Layer 7 of a small transformer language model trained on English Wikipedia (10 layers, counted from 0, width 96).
A neuron's activation on a vector x is ReLU(weights . x + bias), where the dot is the dot product.

Input weights of the MLP neurons that the questions are about. A number n stands for (n - 500) times 0.0031.
n0 (bias -0.056): 425 668 519 532 340 447 603 503 378 318 635 509 500 522 479 289 487 481 607 349 556 573 472 375 559 506 440 486 557 490 480 582 259 398 451 290 609 543 564 294 375 586 636 672 577 533 361 606 537 518 537 450 547 438 449 590 546 313 519 531 693 379 559 494 648 413 289 438 586 461 685 405 459 455 548 503 539 632 513 685 494 431 357 318 566 530 615 706 644 349 612 459 470 538 456 437
n2 (bias -0.076): 549 459 617 550 616 503 722 537 592 373 587 412 609 584 456 339 370 554 575 345 471 226 494 377 494 500 440 434 734 462 543 602 407 430 351 426 658 430 624 336 485 538 746 390 336 606 512 604 606 455 446 579 478 463 651 442 457 468 453 433 652 411 583 469 506 472 311 402 309 557 488 486 541 386 300 455 459 519 580 519 539 587 567 513 559 400 491 437 461 713 611 684 588 429 535 472
n9 (bias -0.050): 476 428 365 356 493 358 607 587 635 232 529 534 298 581 500 702 618 601 395 507 604 653 837 663 445 547 601 512 588 553 568 453 507 706 596 552 537 380 463 396 326 514 506 659 603 316 367 544 364 629 663 524 486 479 376 483 426 413 486 428 344 548 534 336 723 400 500 617 465 581 444 612 598 487 482 385 532 737 496 500 531 500 572 429 479 482 554 356 582 264 436 514 369 580 183 399
n27 (bias -0.064): 546 368 565 575 381 476 629 642 508 448 480 527 565 541 449 430 382 381 569 543 421 503 579 350 478 579 408 500 635 506 462 484 585 581 511 489 489 355 481 511 522 572 576 453 349 639 563 634 417 767 564 430 572 357 461 465 573 471 673 559 514 389 593 470 445 495 305 451 387 656 424 622 497 518 492 503 508 511 580 555 571 448 493 417 574 377 437 537 393 351 519 638 320 536 698 519
n35 (bias -0.067): 270 482 493 566 644 679 521 484 567 652 481 449 356 465 373 412 479 575 465 551 416 257 607 539 490 357 637 481 357 451 465 487 453 719 724 490 553 763 382 286 583 598 513 458 546 396 538 447 672 537 561 572 409 308 472 445 410 319 295 636 399 397 351 479 441 373 676 513 482 510 535 503 559 393 582 657 699 589 673 555 431 535 485 570 811 543 617 310 341 400 470 671 435 451 555 410
n51 (bias -0.100): 469 529 522 615 438 287 716 488 616 459 541 615 392 424 231 326 451 611 427 550 376 516 336 680 459 536 500 596 720 417 651 383 442 534 454 468 509 382 691 391 594 452 517 474 593 516 465 415 294 485 549 472 545 450 558 703 564 573 554 296 500 591 717 491 551 444 339 394 353 524 720 458 519 467 494 367 510 510 533 415 580 652 538 538 509 526 725 427 441 549 454 490 426 481 512 611
n93 (bias 0.051): 614 497 522 539 585 297 500 505 542 478 518 537 559 676 625 428 562 497 484 436 436 730 421 486 557 568 366 483 649 381 306 595 545 368 658 416 495 495 561 629 481 379 520 354 511 619 456 503 431 564 553 425 396 419 308 484 550 597 607 460 480 589 515 593 492 562 469 531 464 645 560 578 514 442 441 396 480 542 432 301 375 434 498 508 462 460 316 537 681 419 426 547 436 577 543 385
n110 (bias -0.076): 303 387 698 507 571 367 381 532 531 178 522 699 553 562 381 608 567 610 576 641 529 448 490 706 419 556 543 552 393 535 525 483 607 476 312 418 368 628 530 424 411 344 639 632 559 841 324 553 406 386 617 608 369 517 559 514 373 461 555 476 439 296 426 490 627 398 633 571 354 381 599 469 663 503 423 458 486 655 486 545 454 617 701 361 261 461 440 563 557 493 623 493 445 576 640 438
n142 (bias -0.082): 494 301 377 466 601 434 500 615 229 406 246 494 397 445 636 685 565 569 573 539 446 512 428 460 401 561 622 689 405 488 570 570 697 628 379 518 474 420 270 471 500 411 576 583 395 484 479 634 450 580 574 530 567 479 534 748 399 332 451 453 506 386 594 509 388 401 648 506 421 590 491 470 436 544 488 525 466 603 465 533 413 530 510 390 509 759 640 523 521 512 541 476 520 497 537 643
n155 (bias -0.069): 686 561 360 626 425 614 577 459 427 422 599 423 481 560 444 634 519 490 547 518 555 389 516 608 454 296 494 480 544 342 460 491 376 531 665 453 557 540 485 455 715 525 691 481 389 426 469 693 603 488 679 500 575 512 541 586 411 464 472 595 751 308 536 363 353 605 421 453 311 467 410 391 509 449 442 513 385 349 477 512 615 237 495 570 550 445 596 452 518 478 588 610 606 347 401 259
n167 (bias -0.091): 436 515 362 352 589 489 653 470 268 326 550 528 367 356 523 475 537 747 608 629 590 471 699 558 447 610 397 347 601 579 635 396 458 683 549 507 250 321 577 452 525 651 510 706 598 500 525 552 649 437 597 489 608 465 700 373 457 396 246 524 463 486 265 714 529 348 409 367 406 469 433 334 478 503 570 511 566 555 663 397 538 586 313 392 578 258 644 318 503 555 586 557 540 554 632 600
n171 (bias -0.066): 476 337 298 574 511 455 504 705 654 377 503 652 347 543 474 446 464 369 588 331 776 321 192 311 438 388 507 475 380 539 604 582 398 479 462 412 331 607 538 463 507 461 405 493 529 747 511 354 377 589 555 545 673 406 482 663 348 573 676 507 379 371 519 458 444 545 443 451 592 517 538 440 433 561 742 623 807 684 551 616 453 373 476 625 493 390 497 456 473 403 500 617 655 563 516 729
n182 (bias -0.030): 548 398 532 322 414 405 575 648 431 452 607 519 543 523 365 572 520 421 448 575 530 347 395 630 402 691 494 591 565 335 506 519 593 374 331 465 233 380 697 556 529 325 662 435 539 341 275 704 428 332 547 550 587 563 595 484 467 410 506 513 530 497 591 394 628 471 471 500 494 583 675 380 513 373 539 464 599 566 360 606 630 490 445 623 465 590 571 398 556 556 454 655 482 747 399 378
n204 (bias -0.118): 979 528 303 659 505 746 606 395 261 275 584 381 472 482 403 689 394 505 613 283 327 482 550 390 393 257 404 581 204 600 687 575 364 629 531 536 487 709 487 622 379 532 423 495 909 402 369 617 531 482 711 580 564 286 518 415 237 481 586 358 307 549 520 541 270 531 449 458 637 504 707 540 641 400 296 491 546 621 894 572 476 618 613 239 487 410 500 352 332 820 649 432 368 473 508 455
n223 (bias -0.041): 345 203 503 433 496 455 368 335 525 455 286 312 182 665 556 617 439 468 528 722 549 574 681 454 428 705 534 488 546 602 503 561 439 287 381 639 443 579 517 503 507 528 538 553 582 468 503 691 507 551 527 442 826 410 500 693 487 453 552 343 402 700 547 545 430 403 525 659 673 594 351 612 595 544 389 389 525 615 399 566 644 493 485 419 500 551 480 544 258 403 537 500 313 441 413 490
n231 (bias -0.085): 451 470 631 666 616 510 483 546 610 343 515 490 463 381 392 470 433 483 480 465 230 450 451 487 451 538 677 441 596 513 515 455 315 578 539 467 377 568 513 342 549 334 370 407 607 575 513 405 516 433 398 471 632 633 370 669 570 314 737 471 356 747 556 658 385 621 527 377 606 636 425 462 576 560 621 713 574 740 490 595 562 477 582 490 336 455 570 627 285 314 484 404 519 454 537 609
n233 (bias -0.063): 421 532 356 458 547 360 493 631 535 352 561 354 482 681 422 609 482 732 521 585 468 630 421 676 428 477 593 306 389 612 395 681 429 435 615 386 407 463 453 510 638 678 478 465 687 375 455 646 598 399 369 606 538 544 563 520 398 457 642 422 471 418 534 434 676 483 370 429 311 540 486 380 573 390 596 273 294 514 314 507 690 403 545 230 376 482 597 606 611 383 617 378 510 372 548 760
n247 (bias -0.038): 458 324 304 497 399 596 602 611 599 574 458 415 557 477 512 589 457 533 506 449 596 553 474 464 541 506 447 356 549 621 655 622 374 354 431 445 522 344 431 534 371 493 483 552 549 704 581 491 500 494 384 672 565 538 608 392 688 453 490 491 335 247 722 690 322 452 461 590 389 450 436 520 594 460 795 596 291 530 560 310 602 455 450 484 503 574 615 534 519 666 494 614 272 438 530 594
n257 (bias -0.081): 524 627 452 611 724 792 451 503 472 640 318 369 528 510 596 493 669 514 435 513 503 601 520 406 331 513 263 613 490 517 544 520 433 507 580 664 313 621 420 358 531 455 583 597 427 691 442 295 510 423 423 358 307 612 382 611 541 371 418 450 343 290 531 456 510 544 479 449 552 549 619 534 673 592 511 591 630 761 383 438 525 431 662 448 633 486 500 315 400 662 464 414 523 654 316 332
n265 (bias -0.080): 428 348 361 389 578 460 585 438 593 387 563 474 525 606 450 527 558 619 654 608 538 623 479 527 367 456 567 613 511 448 569 419 484 572 250 489 469 466 518 635 487 565 624 380 530 386 530 479 442 571 437 561 427 484 610 479 430 486 640 547 475 273 495 610 470 412 495 661 467 456 471 449 519 503 450 353 461 688 439 425 650 516 577 623 546 593 539 528 271 594 539 549 419 535 463 449
n266 (bias -0.050): 547 445 435 453 542 327 442 503 484 419 386 571 578 453 456 694 721 293 632 678 450 548 587 414 463 476 482 559 610 699 483 585 409 491 616 556 281 365 418 584 565 465 585 586 538 685 679 410 345 418 427 401 588 287 535 299 627 510 588 509 431 577 575 366 462 481 653 482 449 599 622 363 598 645 580 375 449 613 545 500 472 503 611 335 413 412 596 413 350 478 503 352 529 553 474 390
n295 (bias -0.023): 368 647 591 484 490 378 458 638 529 329 532 475 428 426 467 471 568 385 729 702 544 439 532 587 610 701 399 378 398 609 591 580 451 588 525 535 387 397 512 332 314 558 500 510 374 598 478 262 454 451 522 378 602 647 474 528 582 533 462 537 513 544 568 411 471 371 500 399 401 573 427 392 615 705 507 588 650 389 454 500 477 468 478 481 611 589 491 369 361 360 393 768 443 433 515 783
n296 (bias -0.039): 461 447 661 362 482 584 547 482 468 545 307 545 388 592 460 494 547 438 566 556 604 532 432 396 351 393 557 624 537 480 361 555 500 461 575 321 503 562 317 456 508 647 354 491 517 479 389 516 553 550 489 497 446 582 512 522 579 562 680 550 358 379 607 438 557 534 263 487 448 338 500 500 635 599 631 488 599 456 494 491 564 506 480 520 653 571 421 642 542 596 409 574 321 548 732 366
n321 (bias -0.056): 418 451 395 635 513 424 771 500 402 548 661 613 586 484 410 386 425 510 513 406 652 503 650 451 405 423 715 472 622 497 541 351 429 557 556 525 417 343 506 442 363 503 428 306 272 348 439 420 634 665 342 434 609 459 429 651 615 527 327 422 543 554 509 650 609 326 468 673 642 454 697 386 568 423 615 572 533 477 500 471 632 542 382 383 370 553 598 466 631 566 531 539 626 532 414 465
n332 (bias -0.091): 412 424 485 507 400 368 470 631 383 430 510 329 646 504 410 330 394 821 575 311 562 526 478 560 474 425 368 688 324 613 626 543 374 460 377 348 393 628 569 379 566 418 547 748 458 431 373 239 594 619 583 467 466 581 798 489 620 376 400 536 527 643 586 641 493 485 519 559 444 514 415 248 736 396 610 275 702 439 250 444 463 452 535 658 622 593 471 375 627 424 522 683 594 604 676 467
n335 (bias -0.108): 611 507 548 455 493 399 513 305 367 341 598 484 517 706 548 682 657 556 481 440 724 659 417 425 525 506 457 466 320 316 612 429 342 582 625 455 577 648 491 546 315 471 569 620 448 560 606 491 640 512 475 406 410 589 490 607 388 376 503 522 367 278 474 382 452 494 614 431 464 706 475 380 458 546 497 447 651 286 543 484 661 577 607 477 634 540 482 488 456 690 559 516 467 237 444 532
n339 (bias -0.069): 285 557 405 404 425 373 611 460 513 559 469 568 422 241 608 326 436 422 612 519 506 380 553 477 451 497 414 368 338 397 479 526 663 821 452 562 604 552 500 190 533 493 687 553 393 541 497 728 500 554 714 377 530 607 687 549 658 534 480 535 613 588 509 569 674 432 467 442 719 490 454 506 407 551 497 375 578 422 486 533 660 500 509 290 526 435 516 443 400 331 519 424 450 543 570 559
n369 (bias -0.067): 478 221 426 229 512 400 367 690 447 433 358 569 276 496 392 276 576 715 530 471 437 633 515 428 537 744 590 390 429 402 534 233 352 518 431 578 296 606 456 643 763 560 443 572 731 531 537 507 609 612 558 471 631 644 337 496 686 519 638 715 488 522 264 638 407 489 504 413 410 418 218 394 658 626 500 596 531 580 581 388 560 720 474 583 522 492 554 565 365 447 475 429 426 507 580 493
n372 (bias -0.023): 494 480 308 602 605 347 574 515 307 418 524 639 398 382 432 532 506 679 475 537 456 426 724 359 472 445 460 348 478 622 570 736 349 749 633 705 448 450 420 351 399 359 466 407 542 441 316 509 552 531 445 559 764 503 580 463 447 563 551 556 408 337 424 503 620 397 564 544 529 421 475 554 723 604 643 464 396 529 500 506 673 513 508 426 522 652 500 439 608 494 402 459 545 567 362 513
n379 (bias -0.018): 610 551 694 378 472 451 432 615 523 502 491 493 438 567 570 623 439 612 498 638 537 492 396 482 520 598 424 392 545 658 470 502 560 441 517 577 388 446 558 505 653 372 348 380 545 608 515 493 539 531 486 639 440 600 427 561 390 412 475 553 497 551 540 500 666 453 480 507 515 505 397 515 488 302 495 576 492 536 410 569 478 616 511 480 441 554 626 576 355 340 464 371 402 507 491 490

Each question shows a token from some text and the vector x that enters the MLP there. A number n stands for (n - 500) times 0.011.

" 2008": 518 506 548 630 576 661 445 222 526 330 425 564 609 498 641 469 487 537 598 455 333 373 539 503 390 487 340 725 290 451 402 592 431 537 463 605 618 493 518 546 525 516 267 435 533 470 550 488 365 416 424 663 551 475 357 488 589 473 392 611 431 494 453 604 452 456 553 553 586 519 467 590 404 572 507 592 511 597 823 365 460 523 309 498 493 596 543 685 336 505 443 373 664 508 437 593
The neuron with the highest activation: n204

" of": 409 591 641 396 499 603 558 564 550 337 337 554 661 463 562 468 607 500 489 559 359 490 517 558 703 469 399 820 416 493 659 423 580 500 561 506 683 389 555 453 514 513 464 429 415 537 546 480 457 542 412 599 616 508 443 352 615 498 433 352 473 421 410 492 613 446 555 690 437 637 423 603 563 418 453 490 493 487 556 575 264 621 281 475 300 398 405 736 557 300 482 517 450 466 503 482
Which two neurons fire most, strongest first? n110, n27

"ion": 538 489 627 517 466 644 407 518 589 344 534 698 492 446 584 264 609 343 465 611 360 435 482 638 649 428 342 788 443 383 316 610 424 575 445 595 720 453 730 366 607 460 382 409 390 583 459 463 405 493 484 583 521 522 502 603 694 495 517 495 530 574 495 622 408 542 485 658 544 545 543 462 405 497 461 519 375 318 548 461 322 522 278 603 408 562 562 587 365 465 517 494 527 485 380 431
The neuron with the highest activation: n51

" laun": 550 413 521 451 624 553 448 349 766 357 362 645 580 531 565 462 504 620 632 545 401 442 420 543 474 514 394 758 382 346 415 574 580 540 582 644 697 383 611 543 556 487 373 410 474 508 427 461 493 489 457 625 539 359 461 479 557 624 610 528 403 350 387 474 423 575 527 494 620 466 427 450 236 752 562 531 305 463 413 433 458 531 501 595 569 550 377 526 478 602 398 372 536 669 326 551
Which two neurons fire most, strongest first? n265, n93

"ched": 564 523 590 481 427 589 447 428 694 389 447 638 514 514 612 327 695 466 451 624 368 415 504 422 512 369 437 718 473 425 428 413 495 578 542 459 617 394 635 308 591 539 369 443 462 540 450 454 508 414 429 563 487 531 512 515 653 551 502 546 424 392 407 582 453 606 554 720 546 564 535 561 350 471 342 522 313 522 590 558 498 608 170 522 462 464 503 641 437 383 447 440 746 647 472 514
The most active neuron and its activation: n231, at about 2.4

" from": 434 569 498 426 423 599 499 373 588 355 357 588 570 548 547 417 574 593 507 539 374 538 578 478 592 493 508 852 396 385 528 383 452 506 443 595 647 386 658 540 494 560 363 400 454 488 498 434 445 414 459 459 510 489 556 410 588 433 544 509 459 398 454 481 609 569 454 612 562 699 501 480 354 620 459 394 367 487 651 485 200 689 298 493 493 438 338 709 451 400 530 590 685 554 486 647
The neuron with the highest activation: n265

" a": 496 421 510 536 513 499 277 319 578 386 398 610 683 561 689 528 659 452 653 427 614 423 654 510 631 442 418 772 450 482 447 441 494 535 506 481 556 395 620 536 426 554 346 574 454 539 501 490 415 486 378 543 580 523 665 509 526 610 494 555 411 370 410 505 497 438 483 523 333 501 524 619 433 397 424 484 430 443 506 426 225 585 180 614 519 458 529 674 468 471 483 477 592 643 496 641
The neuron with the highest activation: n110

"us": 553 521 495 468 521 621 480 435 557 332 529 667 444 448 752 482 587 445 562 543 464 487 481 554 795 459 176 678 391 420 302 610 548 555 507 564 623 436 634 555 590 580 474 320 344 610 376 390 318 503 572 485 489 486 537 577 546 549 443 403 503 533 412 625 507 538 514 741 405 477 421 655 457 379 486 382 424 342 513 547 393 625 194 601 439 425 605 631 481 516 473 551 458 550 417 471
Which three neurons fire most, strongest first? n93, n379, n339

" in": 510 554 443 477 473 532 445 336 587 345 313 633 463 482 602 461 598 678 436 547 388 500 535 435 605 410 435 783 369 427 552 342 513 642 540 525 559 459 613 530 510 556 331 388 472 650 411 399 507 386 351 481 595 467 554 428 648 521 519 482 445 374 446 508 593 545 467 602 564 694 520 532 419 606 647 452 332 431 529 507 319 534 296 521 476 444 404 704 522 361 613 494 671 555 472 640
The most active neuron and its activation: n372, at about 2.1

"at": 458 424 516 558 523 559 497 403 529 423 393 625 515 394 569 511 511 523 503 577 383 465 411 650 610 384 427 567 503 487 337 547 359 562 668 484 653 377 590 414 653 478 321 320 255 557 486 493 551 599 570 725 618 442 664 589 482 590 473 426 559 584 504 560 391 644 528 634 520 405 608 626 515 426 590 383 287 400 492 362 278 452 193 547 536 507 440 472 465 518 543 516 602 610 464 523
The neuron with the highest activation: n155

" began": 565 529 482 470 526 478 459 530 673 435 322 692 534 576 688 327 625 553 566 490 384 390 593 554 588 420 394 741 457 380 497 442 490 603 633 652 758 398 517 305 535 440 343 444 422 466 457 446 414 490 475 608 441 498 475 531 613 621 594 540 350 350 434 564 502 510 540 471 545 512 490 524 273 530 355 478 410 379 652 504 433 614 303 511 443 626 450 622 464 441 387 441 743 626 386 526
Which two neurons fire most, strongest first? n339, n372

"B": 552 456 533 469 620 434 540 384 506 423 491 614 435 455 726 393 487 463 512 492 336 485 319 614 534 524 286 656 601 458 235 579 480 446 489 688 599 309 528 619 438 586 332 560 481 426 616 468 459 571 488 530 414 541 606 468 512 583 540 695 494 500 465 589 577 598 444 543 540 686 588 637 341 383 274 540 496 409 604 346 252 617 190 486 538 564 409 605 609 479 619 502 533 429 456 406
The neuron with the highest activation: n93

"es": 610 498 587 446 488 571 464 504 669 435 491 624 551 468 609 290 627 505 654 605 482 416 574 536 684 459 415 665 444 480 331 469 516 648 550 434 637 420 643 427 542 479 207 226 357 393 328 391 461 464 501 700 564 485 540 607 610 490 480 495 515 440 555 547 403 530 451 659 463 557 486 516 494 416 572 504 370 342 510 510 431 600 221 600 426 504 450 555 434 540 514 418 686 624 351 450
The neuron with the highest activation: n321

"let": 481 405 676 525 447 606 503 488 611 389 363 672 435 349 651 385 551 442 538 656 457 381 406 488 552 497 531 683 376 467 377 631 626 591 556 551 590 456 622 329 573 477 434 466 361 677 398 549 455 507 461 855 607 514 430 471 614 535 488 407 404 570 491 422 411 654 455 516 619 390 575 531 414 464 400 429 435 255 533 510 507 544 355 578 443 363 585 435 485 495 470 449 562 653 388 618
Which two neurons fire most, strongest first? n339, n171

"3": 409 420 440 522 570 607 545 371 568 382 449 569 563 369 664 328 496 550 426 583 540 472 380 701 481 344 369 865 332 544 319 526 672 528 518 552 628 289 466 622 625 502 174 418 460 524 670 540 423 463 314 578 670 492 438 513 421 516 401 599 531 509 516 553 559 554 564 593 583 491 536 587 487 522 437 511 564 384 582 546 433 515 352 579 447 526 595 581 342 330 492 497 547 418 480 467
The most active neuron and its activation: n379, at about 2.9

" new": 564 502 652 482 493 565 291 399 544 451 411 681 532 543 597 344 588 465 492 383 459 499 505 624 476 541 404 780 434 532 360 568 480 460 528 563 776 422 619 492 478 523 343 644 422 586 490 392 382 557 399 457 542 519 498 412 523 558 548 522 384 430 403 510 529 430 538 546 435 603 683 534 248 569 317 486 466 402 596 392 364 588 219 518 314 567 508 609 562 437 480 696 571 683 477 575
The most active neuron and its activation: n93, at about 5.9

" was": 516 495 466 520 533 591 293 589 466 407 277 676 637 557 749 445 538 557 603 544 540 532 607 582 716 396 476 636 448 374 345 561 452 607 535 639 625 602 580 455 519 479 315 428 457 425 431 420 394 428 476 553 438 579 507 546 573 571 603 520 422 415 330 564 503 436 540 439 531 653 435 410 330 533 386 427 364 393 448 505 489 576 271 626 475 593 342 647 410 450 365 546 727 620 501 429
Which three neurons fire most, strongest first? n93, n369, n372

" though": 413 545 616 426 570 745 299 493 404 397 327 533 429 542 598 294 620 570 637 401 440 516 528 473 641 401 354 625 430 464 375 535 451 655 563 638 601 487 566 427 574 556 392 513 439 466 561 502 595 582 387 548 633 377 569 363 620 536 522 558 468 478 459 519 395 461 641 572 531 540 606 538 286 541 469 478 464 614 542 351 359 536 304 594 418 425 358 667 468 610 486 394 581 604 402 433
Which three neurons fire most, strongest first? n369, n35, n257

".": 532 600 400 586 591 548 512 419 532 457 465 582 538 499 630 447 615 485 444 462 421 354 677 740 557 476 340 774 396 484 379 650 555 548 553 529 606 367 460 461 367 518 173 502 444 599 637 535 504 401 522 636 362 552 497 399 554 614 509 453 432 421 421 535 631 452 555 595 595 504 558 550 421 479 461 435 541 419 460 570 399 633 149 641 454 442 408 575 409 492 443 597 558 375 389 507
Which two neurons fire most, strongest first? n35, n93

" its": 430 599 640 371 469 479 412 519 538 507 419 591 593 573 660 414 629 444 574 449 495 433 587 648 598 411 471 735 445 377 482 514 398 528 497 626 717 441 583 518 389 504 308 513 388 564 373 397 524 500 441 572 525 582 621 412 577 651 547 501 381 504 414 478 476 511 504 459 441 584 571 512 386 370 342 578 429 385 575 523 113 487 198 510 584 467 433 660 486 474 499 547 621 616 468 671
The neuron with the highest activation: n295

",": 452 585 486 626 582 714 421 372 462 331 340 567 415 504 609 347 586 536 567 550 360 424 711 621 555 412 387 579 432 455 349 515 294 586 545 598 633 446 597 442 548 565 206 519 517 529 486 645 409 397 442 475 541 511 430 333 545 506 497 675 402 512 379 498 504 439 494 548 665 591 491 543 471 480 533 491 492 526 544 535 299 623 299 567 498 521 481 674 503 384 505 465 576 574 314 627
Which three neurons fire most, strongest first? n35, n372, n231

"ct": 594 412 575 453 600 613 489 390 578 386 506 729 537 453 512 373 608 406 518 674 440 399 454 645 570 420 392 698 425 426 294 488 468 549 490 529 803 360 589 266 509 469 380 349 335 598 374 562 461 654 457 700 498 547 560 562 749 537 528 526 491 431 546 476 492 542 574 531 420 515 513 601 499 425 389 506 435 621 607 413 329 520 249 408 441 502 490 554 484 501 442 438 672 596 417 409
Which three neurons fire most, strongest first? n2, n93, n110

"===": 319 599 484 390 623 541 392 412 521 481 526 397 488 572 692 510 516 519 447 450 480 413 524 580 502 629 409 850 508 460 580 484 340 538 510 638 687 194 453 448 485 520 317 415 559 551 482 461 478 428 433 629 437 402 617 515 628 560 404 522 484 464 445 505 600 414 533 714 436 529 455 521 426 561 519 478 449 482 557 519 539 568 214 579 427 449 361 614 576 382 401 568 782 561 366 513
The most active neuron and its activation: n9, at about 3.1

"l": 426 482 501 512 545 531 431 465 638 328 479 712 451 437 606 518 557 611 571 630 438 436 337 659 637 554 504 617 334 417 214 648 509 484 646 529 555 269 606 322 482 454 386 348 592 476 654 448 529 521 571 747 458 555 530 538 407 635 537 382 480 562 448 377 410 609 477 470 554 523 439 571 472 455 684 341 426 289 518 433 536 361 468 467 474 574 480 391 484 630 477 404 551 691 413 591
The neuron with the highest activation: n233

" other": 523 487 576 444 568 556 299 637 592 519 370 690 403 521 706 384 515 404 630 498 584 507 565 570 527 451 292 719 452 605 408 520 432 413 577 557 772 362 634 415 488 570 386 609 446 590 350 459 455 511 402 631 707 516 581 446 581 482 433 516 433 384 434 455 391 466 445 574 520 534 548 632 404 358 392 504 524 509 537 383 320 420 194 534 404 492 454 642 521 515 525 573 637 601 415 478
The neuron with the highest activation: n171

" this": 502 491 580 570 472 553 383 465 575 382 391 457 517 518 557 379 565 434 540 508 418 480 417 586 493 434 378 748 442 465 369 476 474 585 522 629 608 510 585 420 499 600 269 659 415 495 431 515 399 633 350 516 571 510 550 591 609 584 383 555 387 410 301 628 398 405 621 586 490 549 543 555 308 425 496 562 403 385 579 406 208 500 279 663 553 448 536 629 464 557 548 554 588 674 460 716
The neuron with the highest activation: n35

" similar": 517 463 711 446 472 620 388 401 544 394 378 604 551 537 609 340 573 447 546 582 499 394 586 579 549 436 414 713 372 464 265 426 473 451 557 525 755 411 738 432 496 560 459 534 461 480 345 490 405 556 462 540 530 565 524 531 579 568 634 583 516 374 425 564 417 415 610 695 496 464 644 494 338 478 312 466 346 467 552 432 371 461 318 536 406 606 484 645 402 540 461 395 635 699 374 584
The most active neuron and its activation: n110, at about 2.7

" sup": 554 401 486 350 514 541 335 364 584 473 366 569 585 475 710 505 593 563 603 536 389 507 532 637 441 601 309 675 373 576 503 607 317 450 680 551 767 313 579 600 403 471 308 471 371 470 494 572 464 558 506 673 559 493 515 427 627 400 620 459 312 401 460 508 545 487 492 482 413 479 565 659 421 632 504 512 353 401 438 452 355 468 275 565 458 583 546 564 491 618 419 530 641 660 404 489
The neuron with the highest activation: n247

" 2012": 453 505 499 583 647 614 396 181 612 324 487 681 619 506 777 404 461 564 428 483 385 469 524 571 463 469 368 656 352 549 341 490 367 437 546 611 652 335 428 642 583 567 290 460 432 479 553 525 373 498 375 548 571 536 436 492 649 499 366 638 457 449 410 614 547 546 521 738 575 419 542 545 353 533 461 558 545 517 716 462 450 499 268 546 434 534 504 605 348 463 419 449 649 542 469 491
The neuron with the highest activation: n321

" completed": 525 477 506 459 487 480 482 372 644 441 365 679 513 509 633 459 545 564 535 584 351 400 579 391 539 516 454 691 368 415 430 529 433 471 657 630 761 422 619 319 676 528 327 510 384 554 438 459 507 418 432 664 449 553 418 536 579 513 642 546 350 307 481 520 522 564 494 596 562 557 423 558 354 493 372 460 315 468 585 509 378 573 368 562 506 472 481 618 420 439 418 485 807 649 341 557
The neuron with the highest activation: n372

" his": 382 566 639 496 524 582 324 515 462 462 311 605 623 455 680 420 633 454 637 448 482 502 521 581 575 466 501 735 485 537 502 433 543 487 498 562 646 372 702 527 534 520 306 567 442 531 418 421 434 584 439 521 558 489 626 453 619 494 538 603 309 420 436 440 432 459 540 517 349 520 446 611 315 402 349 470 458 516 561 457 267 550 172 576 476 423 503 643 513 590 449 622 648 616 397 618
The most active neuron and its activation: n142, at about 1.7

"ed": 472 533 632 523 455 670 436 380 570 488 529 599 536 505 604 290 617 567 492 638 490 351 496 615 606 352 469 606 410 436 324 439 550 627 577 495 658 473 747 301 607 459 335 387 437 425 401 392 431 485 427 748 461 557 516 498 548 495 554 575 495 398 481 548 429 485 550 569 552 596 681 477 378 543 495 538 359 400 534 536 419 497 266 486 413 557 487 537 357 357 456 496 767 619 434 385
The most active neuron and its activation: n35, at about 5.8

"ult": 503 512 530 477 507 545 388 374 570 521 498 594 575 522 614 431 588 585 622 603 480 395 385 698 519 518 414 566 343 591 423 467 552 478 530 642 743 377 550 352 491 494 451 366 499 541 542 443 504 779 462 672 504 420 633 541 544 585 503 626 448 450 487 496 356 528 489 584 547 563 557 510 444 376 432 529 261 499 404 583 336 514 218 570 434 402 400 356 447 382 423 532 675 688 375 429
Which two neurons fire most, strongest first? n379, n93

" Top": 555 541 518 524 540 480 263 429 625 433 413 490 446 488 768 593 593 453 489 643 367 481 450 489 674 667 368 719 409 525 384 503 401 309 456 572 652 465 649 564 602 524 394 481 398 498 517 583 353 609 410 586 586 343 497 475 667 572 422 611 462 535 458 536 456 531 532 626 474 492 450 557 410 552 265 654 458 445 510 493 313 506 245 519 477 554 372 674 512 402 364 578 519 503 337 630
The most active neuron and its activation: n223, at about 7.1

" expl": 384 570 642 375 530 675 339 279 475 534 392 584 492 513 579 443 669 527 528 630 337 642 566 607 606 670 273 682 499 309 465 599 419 451 524 509 503 340 471 391 453 416 582 518 406 513 475 372 552 525 386 737 546 471 474 498 691 562 590 594 445 378 485 463 490 587 627 523 552 527 625 524 490 550 405 374 307 562 460 576 495 466 393 435 386 538 340 540 388 581 437 412 579 637 425 523
Which two neurons fire most, strongest first? n257, n266

" to": 443 495 471 478 474 564 373 540 447 385 349 550 585 447 598 322 578 438 613 507 377 503 615 491 639 413 441 876 475 546 543 417 397 589 596 634 519 351 572 412 452 540 317 343 533 513 519 490 559 468 398 729 662 543 464 498 536 590 469 583 394 385 427 461 467 498 580 625 553 591 494 514 513 418 483 469 404 450 575 520 373 668 214 538 494 447 400 677 428 393 503 580 708 552 451 434
The most active neuron and its activation: n372, at about 4.2

"ir": 543 503 464 548 573 716 562 464 450 449 441 654 383 588 662 414 622 479 561 584 395 515 323 596 569 444 341 715 464 375 234 653 649 492 444 543 547 498 675 320 647 462 421 416 400 417 488 490 588 573 533 730 605 470 487 583 453 702 524 599 501 388 476 535 453 512 379 431 616 468 447 536 457 437 528 387 397 252 338 537 448 483 217 648 419 514 437 426 580 650 427 480 576 546 434 526
The most active neuron and its activation: n155, at about 5.7

"re": 614 358 539 431 612 628 486 364 589 382 590 671 538 413 632 341 623 392 632 536 479 498 525 597 513 458 445 621 419 392 305 576 513 585 473 517 763 268 732 473 446 434 285 331 468 374 383 552 478 601 483 619 647 448 440 592 620 611 495 499 378 398 495 473 497 471 482 597 615 667 471 544 478 500 652 531 397 327 317 501 387 584 306 589 389 488 541 510 518 456 597 406 633 519 435 455
The most active neuron and its activation: n321, at about 6

"ates": 611 528 577 493 623 596 474 447 539 452 561 769 568 539 675 363 604 399 553 636 369 432 463 649 640 522 398 773 475 495 264 546 550 513 521 497 592 332 657 484 553 524 350 182 278 437 548 516 428 651 494 432 511 415 473 498 480 479 484 606 453 429 369 590 455 516 463 687 490 501 459 533 457 474 441 450 352 412 545 534 404 642 231 528 516 475 438 630 289 508 477 488 680 531 529 383
The neuron with the highest activation: n93

"sp": 390 497 510 276 524 589 436 540 469 424 445 515 580 510 580 542 694 498 575 691 521 566 476 626 640 488 314 451 459 467 400 574 502 311 637 601 718 166 579 622 439 562 247 507 542 462 533 609 397 523 481 678 479 475 457 464 576 346 472 436 437 484 581 439 376 532 516 469 505 545 555 550 441 487 400 503 394 388 551 380 632 569 335 574 414 761 340 384 580 561 451 506 536 631 495 517
Which two neurons fire most, strongest first? n247, n93